Layer 4 of a small transformer language model trained on English Wikipedia (8 layers, counted from 0, width 64).
A neuron's activation on a vector x is GELU(weights . x + bias), where the dot is the dot product.

Input weights of the MLP neurons that the questions are about. A number n stands for (n - 500) times 0.0011.
n4 (bias -0.003): 594,282,487,766,623,564,409,417,370,436,442,429,424,386,475,516,713,477,393,550,565,569,461,608,527,431,487,493,549,614,660,462,627,639,501,550,389,364,601,432,546,439,588,571,438,598,460,368,426,451,405,561,597,480,636,548,467,468,369,431,593,545,453,463
n12 (bias -0.012): 460,548,525,518,852,499,574,625,627,381,447,387,289,305,748,434,470,540,379,464,591,696,637,373,498,608,448,340,534,448,467,620,509,489,555,478,638,368,559,329,668,412,574,528,368,627,373,499,556,446,626,511,530,533,499,505,398,391,578,466,402,429,287,465
n14 (bias -0.013): 536,640,546,485,335,399,374,642,618,495,473,486,414,583,468,508,626,431,629,418,582,406,493,687,571,520,460,566,530,544,558,386,615,454,427,674,496,566,333,552,614,634,469,654,560,390,601,287,367,231,598,507,564,625,517,290,332,466,553,501,567,264,409,472
n17 (bias 0.005): 345,596,591,678,423,642,415,626,329,557,431,421,381,427,353,384,459,408,398,338,644,578,736,560,441,466,552,439,563,503,520,242,236,211,591,699,412,465,357,703,367,812,686,410,461,752,349,402,412,418,518,507,696,638,765,407,615,498,530,573,543,627,535,409
n20 (bias -0.025): 446,458,257,599,621,403,699,406,456,745,559,518,560,369,383,419,549,545,557,540,538,603,544,215,479,521,497,623,417,576,413,588,572,643,566,447,763,680,395,404,627,424,512,723,343,497,380,564,429,734,336,715,370,556,415,464,634,151,511,429,563,513,548,181
n27 (bias -0.006): 409,547,358,445,382,438,568,552,495,623,508,675,602,525,675,348,728,493,420,450,374,303,602,196,578,508,481,295,727,436,141,557,576,499,540,341,555,537,396,521,598,377,686,591,447,627,486,659,446,452,770,784,462,365,478,360,479,551,598,270,643,333,321,496
n45 (bias -0.042): 297,576,507,462,652,217,374,480,438,359,396,536,528,631,511,659,316,383,465,603,647,445,673,410,383,583,678,440,452,550,456,563,637,464,669,496,642,704,640,446,372,423,676,428,616,565,485,672,360,488,441,508,523,659,298,398,599,283,446,517,489,478,493,606
n57 (bias -0.026): 417,605,336,334,491,453,592,513,240,547,527,554,650,494,399,537,495,442,478,516,390,625,656,484,316,399,439,717,430,285,688,620,611,327,607,538,681,572,499,375,427,427,601,685,331,606,509,435,426,503,547,569,586,524,392,566,532,481,670,602,439,331,330,542
n59 (bias 0.004): 817,330,558,430,600,528,558,382,475,581,617,469,631,382,481,311,447,167,459,540,517,715,396,624,427,632,415,441,201,633,823,658,552,344,506,454,724,325,691,574,507,638,492,362,633,566,486,391,400,463,325,445,488,505,493,449,334,636,432,601,599,401,515,483
n66 (bias -0.024): 480,482,619,484,705,498,613,443,243,640,628,267,363,749,736,447,681,416,434,420,514,513,691,428,513,435,493,517,481,306,466,412,408,620,509,472,482,497,434,619,510,450,428,815,265,576,535,545,427,492,408,647,551,618,380,418,525,487,443,765,537,307,461,481
n69 (bias -0.036): 452,372,401,869,574,472,486,555,420,594,606,683,387,428,455,710,314,489,554,362,679,610,480,521,499,609,599,334,490,509,434,534,761,508,389,631,300,569,349,521,663,566,683,521,508,481,293,515,720,269,534,532,420,647,441,443,253,442,262,294,589,392,429,500
n89 (bias 0.009): 382,419,508,460,510,466,722,456,320,432,650,595,479,406,513,373,760,410,370,473,392,354,519,536,629,426,796,502,281,629,601,477,310,548,390,531,546,606,516,644,437,473,615,603,543,422,462,529,473,453,583,597,541,527,521,582,457,631,458,359,502,372,471,531
n106 (bias -0.030): 617,535,430,750,561,757,679,227,693,535,467,425,395,386,618,447,612,390,552,453,408,507,669,472,389,512,521,516,463,371,684,415,421,566,523,571,406,265,410,649,651,418,377,392,244,484,475,525,427,634,563,408,538,623,660,627,520,556,458,580,547,555,354,329
n110 (bias -0.020): 415,632,538,667,511,564,640,446,425,767,712,397,642,555,492,405,419,492,421,252,357,613,550,523,630,541,406,475,196,581,642,474,420,307,532,500,475,461,537,710,382,468,435,592,482,640,350,324,654,403,536,316,728,405,505,505,507,582,580,592,407,472,593,412
n121 (bias 0.008): 435,595,436,576,455,297,440,338,645,565,662,485,567,561,636,613,697,433,506,346,598,692,664,524,502,526,314,480,538,486,567,752,641,688,440,420,507,365,576,484,567,362,421,415,452,375,608,565,476,568,508,569,465,480,396,269,403,424,509,380,592,445,400,519
n122 (bias -0.009): 533,487,365,601,255,299,437,464,412,472,582,609,556,459,425,635,702,367,514,426,570,563,568,550,485,445,622,546,310,544,724,355,382,496,478,614,507,458,417,533,519,636,610,507,553,579,562,483,507,507,461,361,593,625,411,219,570,436,341,594,811,676,336,178
n128 (bias -0.051): 565,372,572,631,528,489,561,562,355,566,427,562,672,543,468,551,705,375,496,583,601,341,277,563,381,635,665,643,337,295,612,572,645,483,494,783,728,246,547,471,485,422,536,299,366,438,522,502,511,278,425,383,546,509,309,631,456,316,490,365,612,322,957,333
n131 (bias -0.013): 505,700,437,515,593,635,427,668,515,601,639,445,476,333,579,578,635,487,435,520,629,489,484,561,501,558,695,359,393,188,409,601,591,579,449,412,445,492,295,408,595,350,445,548,514,393,455,542,288,494,552,655,307,563,566,497,390,437,647,427,645,645,469,398
n138 (bias -0.044): 409,669,482,402,506,517,670,486,506,467,557,524,466,517,471,540,655,550,606,510,439,601,511,607,432,519,530,392,331,626,471,632,329,251,588,616,459,488,475,368,306,336,459,546,418,556,515,472,459,487,496,444,703,475,493,566,519,422,676,689,642,285,515,452
n191 (bias -0.023): 513,694,538,757,660,586,526,528,604,564,528,648,380,452,511,455,508,418,260,244,662,654,598,432,511,611,521,645,405,415,534,372,313,522,649,606,536,478,369,510,548,530,605,454,482,469,672,534,522,476,478,478,535,599,438,502,367,389,291,535,434,378,401,198
n194 (bias 0.009): 591,531,483,436,735,472,577,415,301,394,605,491,545,569,335,552,609,329,443,690,345,423,535,313,463,643,639,580,466,647,507,441,350,472,604,385,506,602,574,590,521,625,677,709,454,480,419,338,493,305,275,471,519,420,481,467,690,552,396,491,511,466,505,563
n198 (bias 0.010): 603,559,584,689,636,693,486,491,447,314,532,432,522,580,404,433,705,476,475,441,459,504,425,518,404,653,603,635,474,410,327,390,299,473,580,639,346,554,501,630,479,374,462,431,381,630,435,492,481,492,276,584,525,499,544,529,534,569,599,493,509,433,505,364
n202 (bias -0.012): 809,356,573,516,564,488,384,481,616,329,435,430,392,506,595,454,586,429,464,476,700,511,386,521,404,436,517,585,507,584,433,414,613,470,631,528,599,519,538,532,591,595,579,550,400,420,401,444,520,327,468,484,575,490,291,373,504,417,618,577,575,481,470,693
n214 (bias -0.017): 765,401,602,494,407,520,668,595,227,519,413,490,534,663,349,482,487,414,479,491,840,711,575,598,336,465,459,607,570,599,440,431,464,432,636,337,461,137,441,412,610,303,512,604,418,577,402,320,258,577,563,481,595,425,385,398,436,706,887,406,587,585,559,504
n219 (bias 0.025): 593,653,508,353,353,354,658,488,679,436,581,604,568,420,517,549,485,343,572,534,406,440,604,474,468,652,578,499,402,580,620,569,564,546,587,473,583,528,499,529,513,401,468,447,588,265,414,323,417,409,452,567,654,369,489,469,455,349,560,616,557,560,581,472
n220 (bias 0.014): 444,588,509,310,802,528,460,396,391,523,409,551,625,454,559,485,629,353,663,607,370,347,387,339,543,481,568,373,497,653,435,698,564,544,779,708,498,531,518,512,623,476,480,369,601,486,418,692,563,417,410,535,312,487,478,594,490,445,376,410,554,384,396,650
n224 (bias -0.042): 329,643,639,539,546,587,538,459,534,489,687,167,424,565,334,357,677,521,384,362,386,729,489,636,465,660,385,616,616,461,281,438,587,552,470,776,512,436,308,636,615,650,674,464,645,592,199,458,297,459,460,447,736,338,423,406,441,436,554,632,610,251,618,349
n236 (bias 0.006): 471,573,485,455,472,444,606,656,523,629,466,548,303,621,517,514,526,583,586,479,678,738,453,438,431,441,333,688,396,458,501,460,560,511,443,281,382,653,394,503,435,417,596,552,381,596,609,335,512,494,506,353,473,697,253,639,483,379,629,497,355,505,603,243
n239 (bias -0.018): 408,542,399,493,381,515,695,563,450,669,530,480,567,374,571,540,572,191,700,775,506,263,548,389,427,347,671,287,238,622,797,372,536,593,494,495,501,582,164,632,607,505,511,496,572,382,473,519,649,383,386,487,442,540,476,476,376,720,587,435,392,310,596,643
n242 (bias 0.013): 586,453,468,423,484,572,411,577,295,372,466,413,625,573,528,436,513,417,579,435,533,399,437,349,505,612,688,451,536,459,682,724,628,391,450,427,371,241,481,472,402,412,525,594,769,453,553,499,369,569,669,332,519,412,437,455,642,512,631,459,658,526,459,625
n246 (bias -0.098): 575,561,746,538,582,510,478,300,395,507,692,693,607,637,403,592,581,219,477,348,317,427,375,670,607,596,681,652,157,505,803,574,660,499,438,377,368,288,363,465,373,454,671,578,736,496,343,420,497,121,550,525,508,443,305,646,600,764,390,537,369,325,234,682
n253 (bias -0.029): 600,572,420,595,611,606,568,359,434,644,445,343,552,585,491,745,531,359,446,745,254,443,302,638,574,532,642,629,357,516,429,746,450,428,621,488,333,457,394,418,626,255,573,531,481,318,527,428,362,583,416,697,471,510,560,404,481,299,538,479,778,372,521,498

Each question shows a token from some text and the vector x that enters the MLP there. A number n stands for (n - 500) times 0.011.

"'.": 404,413,462,567,459,553,482,456,412,518,402,705,622,499,477,463,547,558,488,628,511,377,458,532,508,478,439,453,556,448,398,525,483,496,411,465,499,508,578,396,497,481,504,463,583,318,623,479,531,459,469,481,503,429,498,591,469,547,556,836,496,471,491,638
Which of these neurons fires most? n138

" First": 542,413,446,565,522,400,455,513,482,442,538,553,525,485,467,525,519,602,353,447,346,486,423,579,647,429,462,482,543,495,502,570,417,524,534,458,615,598,589,482,560,526,381,452,559,392,642,488,591,544,520,374,356,408,607,455,414,588,510,778,472,467,505,447
Which of these neurons fires most? n59

"aving": 515,407,432,497,520,492,438,499,462,292,504,665,410,465,427,495,449,578,438,570,540,480,428,662,566,534,497,494,579,526,444,591,383,444,525,417,481,566,645,423,508,527,467,491,465,318,533,472,593,549,554,448,407,342,649,531,509,571,519,763,470,503,533,500
The three highest activations, in order: n138, n194, n202

" a": 508,310,354,529,424,471,448,534,455,385,435,630,598,526,530,507,498,619,436,501,492,518,490,562,517,354,479,557,501,387,504,518,497,623,411,409,539,563,617,537,560,492,478,593,470,377,681,476,573,499,540,489,450,471,614,480,464,502,417,761,408,516,533,455
The three highest activations, in order: n122, n4, n57

" (": 421,412,494,536,488,695,512,453,607,486,464,576,618,475,433,570,466,549,382,509,506,486,365,532,490,407,452,489,635,441,381,564,467,546,324,493,525,573,619,469,533,576,441,355,464,347,570,521,424,477,551,434,477,479,599,561,537,575,514,703,547,420,531,543
Which of these neurons fires most? n106

" network": 453,420,396,374,456,473,501,567,508,411,374,601,485,478,489,473,443,553,482,537,610,489,413,500,449,514,419,442,687,395,400,502,382,502,498,461,576,547,585,461,626,503,558,362,549,373,628,565,545,503,593,411,571,392,688,553,516,457,545,769,488,527,520,492
Which of these neurons fires most? n12

"rd": 496,347,380,564,563,553,492,454,479,322,440,573,557,530,447,411,500,527,423,413,537,459,441,566,564,538,448,461,548,470,478,595,451,568,503,403,592,636,541,484,490,514,377,438,556,428,764,557,531,640,432,409,408,470,611,501,478,604,432,712,475,534,433,528
The most active neuron and its activation: n59, at about 0.59

" maintenance": 467,434,435,487,456,501,490,514,481,435,476,672,433,420,387,444,453,616,473,498,568,390,405,535,557,511,390,448,602,439,448,477,442,495,497,414,533,614,597,468,513,512,532,422,557,326,627,529,607,453,615,445,568,376,611,488,508,536,489,810,474,625,515,507
The most active neuron and its activation: n219, at about 0.24

" has": 520,426,441,446,561,412,513,512,495,424,501,641,517,559,517,468,521,632,494,616,462,536,414,632,443,397,474,536,557,338,448,547,417,626,504,489,455,492,503,413,550,548,408,517,489,248,520,486,592,391,517,482,386,431,621,507,460,516,492,731,614,474,596,490
The most active neuron and its activation: n253, at about 0.62

" \"": 473,374,433,473,501,580,535,486,491,473,498,600,618,504,566,499,517,554,395,560,447,485,462,609,454,346,345,588,560,542,497,584,455,621,379,508,501,611,524,480,543,477,513,427,450,313,598,438,535,483,395,462,473,515,595,413,553,557,446,767,535,420,500,523
Which of these neurons fires most? n253

" song": 519,418,431,424,448,408,490,549,483,431,453,566,478,458,656,486,426,574,461,582,465,541,508,488,462,525,406,554,627,386,417,492,448,520,482,425,504,565,635,450,605,509,498,470,483,341,772,458,570,491,535,336,467,421,606,601,488,527,477,750,522,435,583,443
Which two neurons fire most, strongest first? n236, n219

"ically": 511,392,456,525,446,525,434,571,426,448,529,729,416,510,510,453,474,631,509,660,505,483,456,528,532,439,546,466,517,471,504,467,455,606,425,390,510,543,514,378,542,570,408,408,473,330,546,476,651,470,536,403,452,434,474,477,425,589,609,731,532,542,464,578
Which two neurons fire most, strongest first? n239, n202

" who": 524,420,439,625,484,558,479,403,499,486,437,622,486,501,501,545,513,620,565,552,568,448,401,562,542,472,489,505,527,446,472,554,525,594,459,489,395,553,546,395,556,562,496,433,473,254,485,457,586,407,473,397,342,370,570,495,524,549,443,811,533,490,565,534
Which of these neurons fires most? n69

" for": 474,398,443,464,479,439,527,484,583,442,394,568,487,471,609,558,470,558,434,555,521,496,490,568,470,398,377,500,625,439,471,534,369,574,421,455,434,570,536,453,569,489,423,481,522,321,539,492,619,504,504,446,401,380,650,557,438,590,482,793,521,594,541,614
Which two neurons fire most, strongest first? n219, n106

" Sax": 507,386,404,530,489,460,376,510,395,277,463,547,485,456,460,523,492,486,445,403,450,460,506,551,592,495,427,541,609,455,534,589,515,536,490,499,557,659,549,439,546,549,462,450,510,385,722,487,453,527,458,317,388,541,612,498,557,508,535,736,527,618,567,577
Which of these neurons fires most? n242

"-": 560,439,430,503,502,637,452,434,493,484,544,541,672,514,500,498,520,612,451,474,455,485,432,602,531,371,486,527,638,470,453,558,358,509,422,519,525,437,455,438,544,534,425,458,614,427,672,490,573,473,431,363,439,410,509,535,415,523,576,792,526,415,435,522
The most active neuron and its activation: n138, at about 0.43

" -": 487,382,488,533,481,565,403,427,547,425,523,526,655,492,527,521,547,556,364,522,387,428,435,612,569,438,528,506,610,437,448,508,327,499,430,468,506,511,524,465,636,547,385,479,526,448,665,532,608,461,512,360,458,445,667,523,412,545,551,751,486,473,504,455
Which two neurons fire most, strongest first? n106, n198

" privately": 371,356,465,529,606,377,465,518,386,365,528,594,473,460,455,512,439,687,519,473,387,541,380,511,488,542,526,507,583,446,471,528,445,545,416,457,635,569,543,449,599,483,491,433,496,402,679,545,586,532,573,364,414,383,567,515,484,452,538,703,484,564,620,587
Which of these neurons fires most? n128

" and": 508,436,489,526,514,631,437,453,541,471,511,504,562,402,504,487,420,716,462,516,572,470,367,553,505,437,489,468,526,335,528,549,385,440,466,451,466,597,568,398,468,497,434,520,499,392,508,472,553,522,567,470,463,421,588,550,429,542,545,870,500,556,426,581
Which of these neurons fires most? n131

"ed": 401,339,435,475,544,477,583,535,468,235,403,607,461,434,489,499,445,619,364,538,513,343,531,561,466,406,461,501,559,528,470,561,442,568,478,419,515,604,577,567,518,504,420,542,484,448,624,499,533,586,576,497,494,429,622,606,496,598,541,703,455,525,401,540
The most active neuron and its activation: n89, at about 0.89

" The": 492,400,476,609,470,530,465,464,373,460,456,580,559,485,532,464,550,545,448,462,438,481,467,569,623,389,494,437,501,432,512,575,488,635,404,426,510,532,582,438,538,555,482,489,547,373,602,468,633,407,488,444,434,511,553,473,465,485,488,872,454,532,431,586
Which of these neurons fires most? n246

" had": 482,449,465,490,567,471,477,532,493,423,451,659,477,540,444,511,478,624,520,589,517,483,371,534,414,433,531,449,644,269,437,593,466,531,448,504,504,557,574,409,433,533,442,504,466,284,481,482,646,438,583,477,393,428,658,539,424,515,545,695,605,535,591,492
Which of these neurons fires most? n131

" on": 365,457,488,508,434,472,486,519,502,493,493,492,568,553,465,481,487,522,393,598,532,464,478,529,477,376,457,499,567,426,427,532,488,617,383,465,528,482,474,632,506,626,512,510,567,334,494,540,515,493,397,492,496,500,539,524,484,429,532,914,573,484,473,484
Which of these neurons fires most? n224

"27": 404,414,393,553,460,527,390,449,554,434,414,615,545,442,499,468,469,609,440,495,563,463,400,444,584,569,422,421,647,430,446,531,444,539,473,459,611,590,610,505,469,474,418,431,514,561,531,554,595,619,502,344,518,333,605,495,431,631,498,725,502,457,521,600
Which of these neurons fires most? n27

" but": 533,338,411,507,456,517,555,454,468,453,408,565,459,442,512,494,543,602,469,608,574,450,418,492,517,507,515,478,576,430,506,607,544,492,441,436,398,585,565,403,494,625,472,468,512,242,483,452,620,461,526,419,457,436,556,582,481,503,540,817,502,521,570,559
The most active neuron and its activation: n202, at about 0.67

"ained": 486,378,444,456,509,429,562,575,481,392,498,659,414,494,430,534,447,555,462,592,543,412,468,548,467,472,489,510,534,473,423,538,336,567,409,358,524,480,689,594,538,509,472,487,457,313,480,450,623,494,577,417,556,473,531,625,532,596,597,741,429,512,467,490
The most active neuron and its activation: n89, at about 0.53

" city": 440,503,449,528,426,485,487,477,510,439,365,562,457,503,394,469,447,460,451,501,581,484,500,452,500,523,447,450,682,345,423,498,408,487,477,500,556,606,627,486,661,629,535,424,479,319,643,594,519,476,590,375,474,458,650,519,505,471,540,750,446,571,475,613
Which of these neurons fires most? n17

" ab": 509,400,420,438,472,562,397,585,406,303,559,535,508,519,481,486,525,600,554,540,535,592,458,529,495,479,401,527,617,559,560,547,343,527,437,515,424,520,603,467,504,514,530,402,522,276,756,436,643,492,446,427,422,473,500,575,476,352,545,599,511,514,552,596
The three highest activations, in order: n242, n236, n202

" ": 447,457,448,605,457,580,512,476,569,448,508,562,623,432,426,464,528,567,298,512,529,443,480,517,591,388,563,447,678,453,408,496,501,564,463,453,568,526,535,494,581,581,410,428,529,443,579,518,649,433,435,271,402,480,647,516,551,469,537,570,462,496,431,626
Which two neurons fire most, strongest first? n220, n27

" to": 488,379,442,486,464,375,493,473,518,439,437,469,573,464,468,523,411,567,412,588,494,544,497,640,522,362,451,505,667,456,469,537,446,561,452,511,482,521,455,470,530,541,458,555,452,264,598,443,631,561,466,476,524,451,567,602,463,555,518,791,612,456,474,560
Which of these neurons fires most? n253

" also": 498,477,475,484,588,438,546,552,504,420,480,594,509,454,539,496,485,611,513,580,535,532,421,480,457,416,534,449,579,323,386,511,454,594,402,414,469,533,522,365,573,575,471,462,485,292,614,520,581,447,512,351,458,410,549,549,447,519,599,797,605,503,570,514
Which of these neurons fires most? n131

" been": 532,320,390,501,518,441,579,571,513,501,514,586,514,522,463,513,419,643,483,566,399,489,419,553,454,488,532,556,586,404,406,505,401,524,430,479,375,536,589,421,545,597,406,530,428,402,557,509,598,318,572,428,488,437,580,522,424,494,558,736,600,457,630,546
Which of these neurons fires most? n128

" Pierre": 423,514,415,493,479,450,447,448,542,368,419,541,550,523,452,509,442,563,447,593,519,474,485,548,560,435,341,447,598,447,449,613,540,607,404,498,564,502,473,471,495,553,532,468,543,339,556,514,545,535,424,431,463,509,490,487,497,540,554,914,578,518,426,532
The most active neuron and its activation: n121, at about 0.47

" approached": 496,452,356,498,475,363,443,458,528,422,509,595,488,510,524,547,418,535,487,527,534,520,430,634,467,439,465,513,577,491,412,621,375,632,393,521,374,538,626,557,505,546,537,518,437,290,559,455,663,470,487,454,512,401,541,468,499,637,529,722,503,454,477,609
The three highest activations, in order: n121, n202, n69

" Birmingham": 477,456,452,510,411,442,421,425,414,421,399,638,453,454,395,481,351,493,434,460,573,466,411,533,599,495,463,501,575,477,408,620,515,477,526,471,542,675,549,513,596,607,428,458,534,402,660,600,549,515,569,340,450,516,574,516,513,523,487,785,511,538,492,584
The most active neuron and its activation: n45, at about 0.56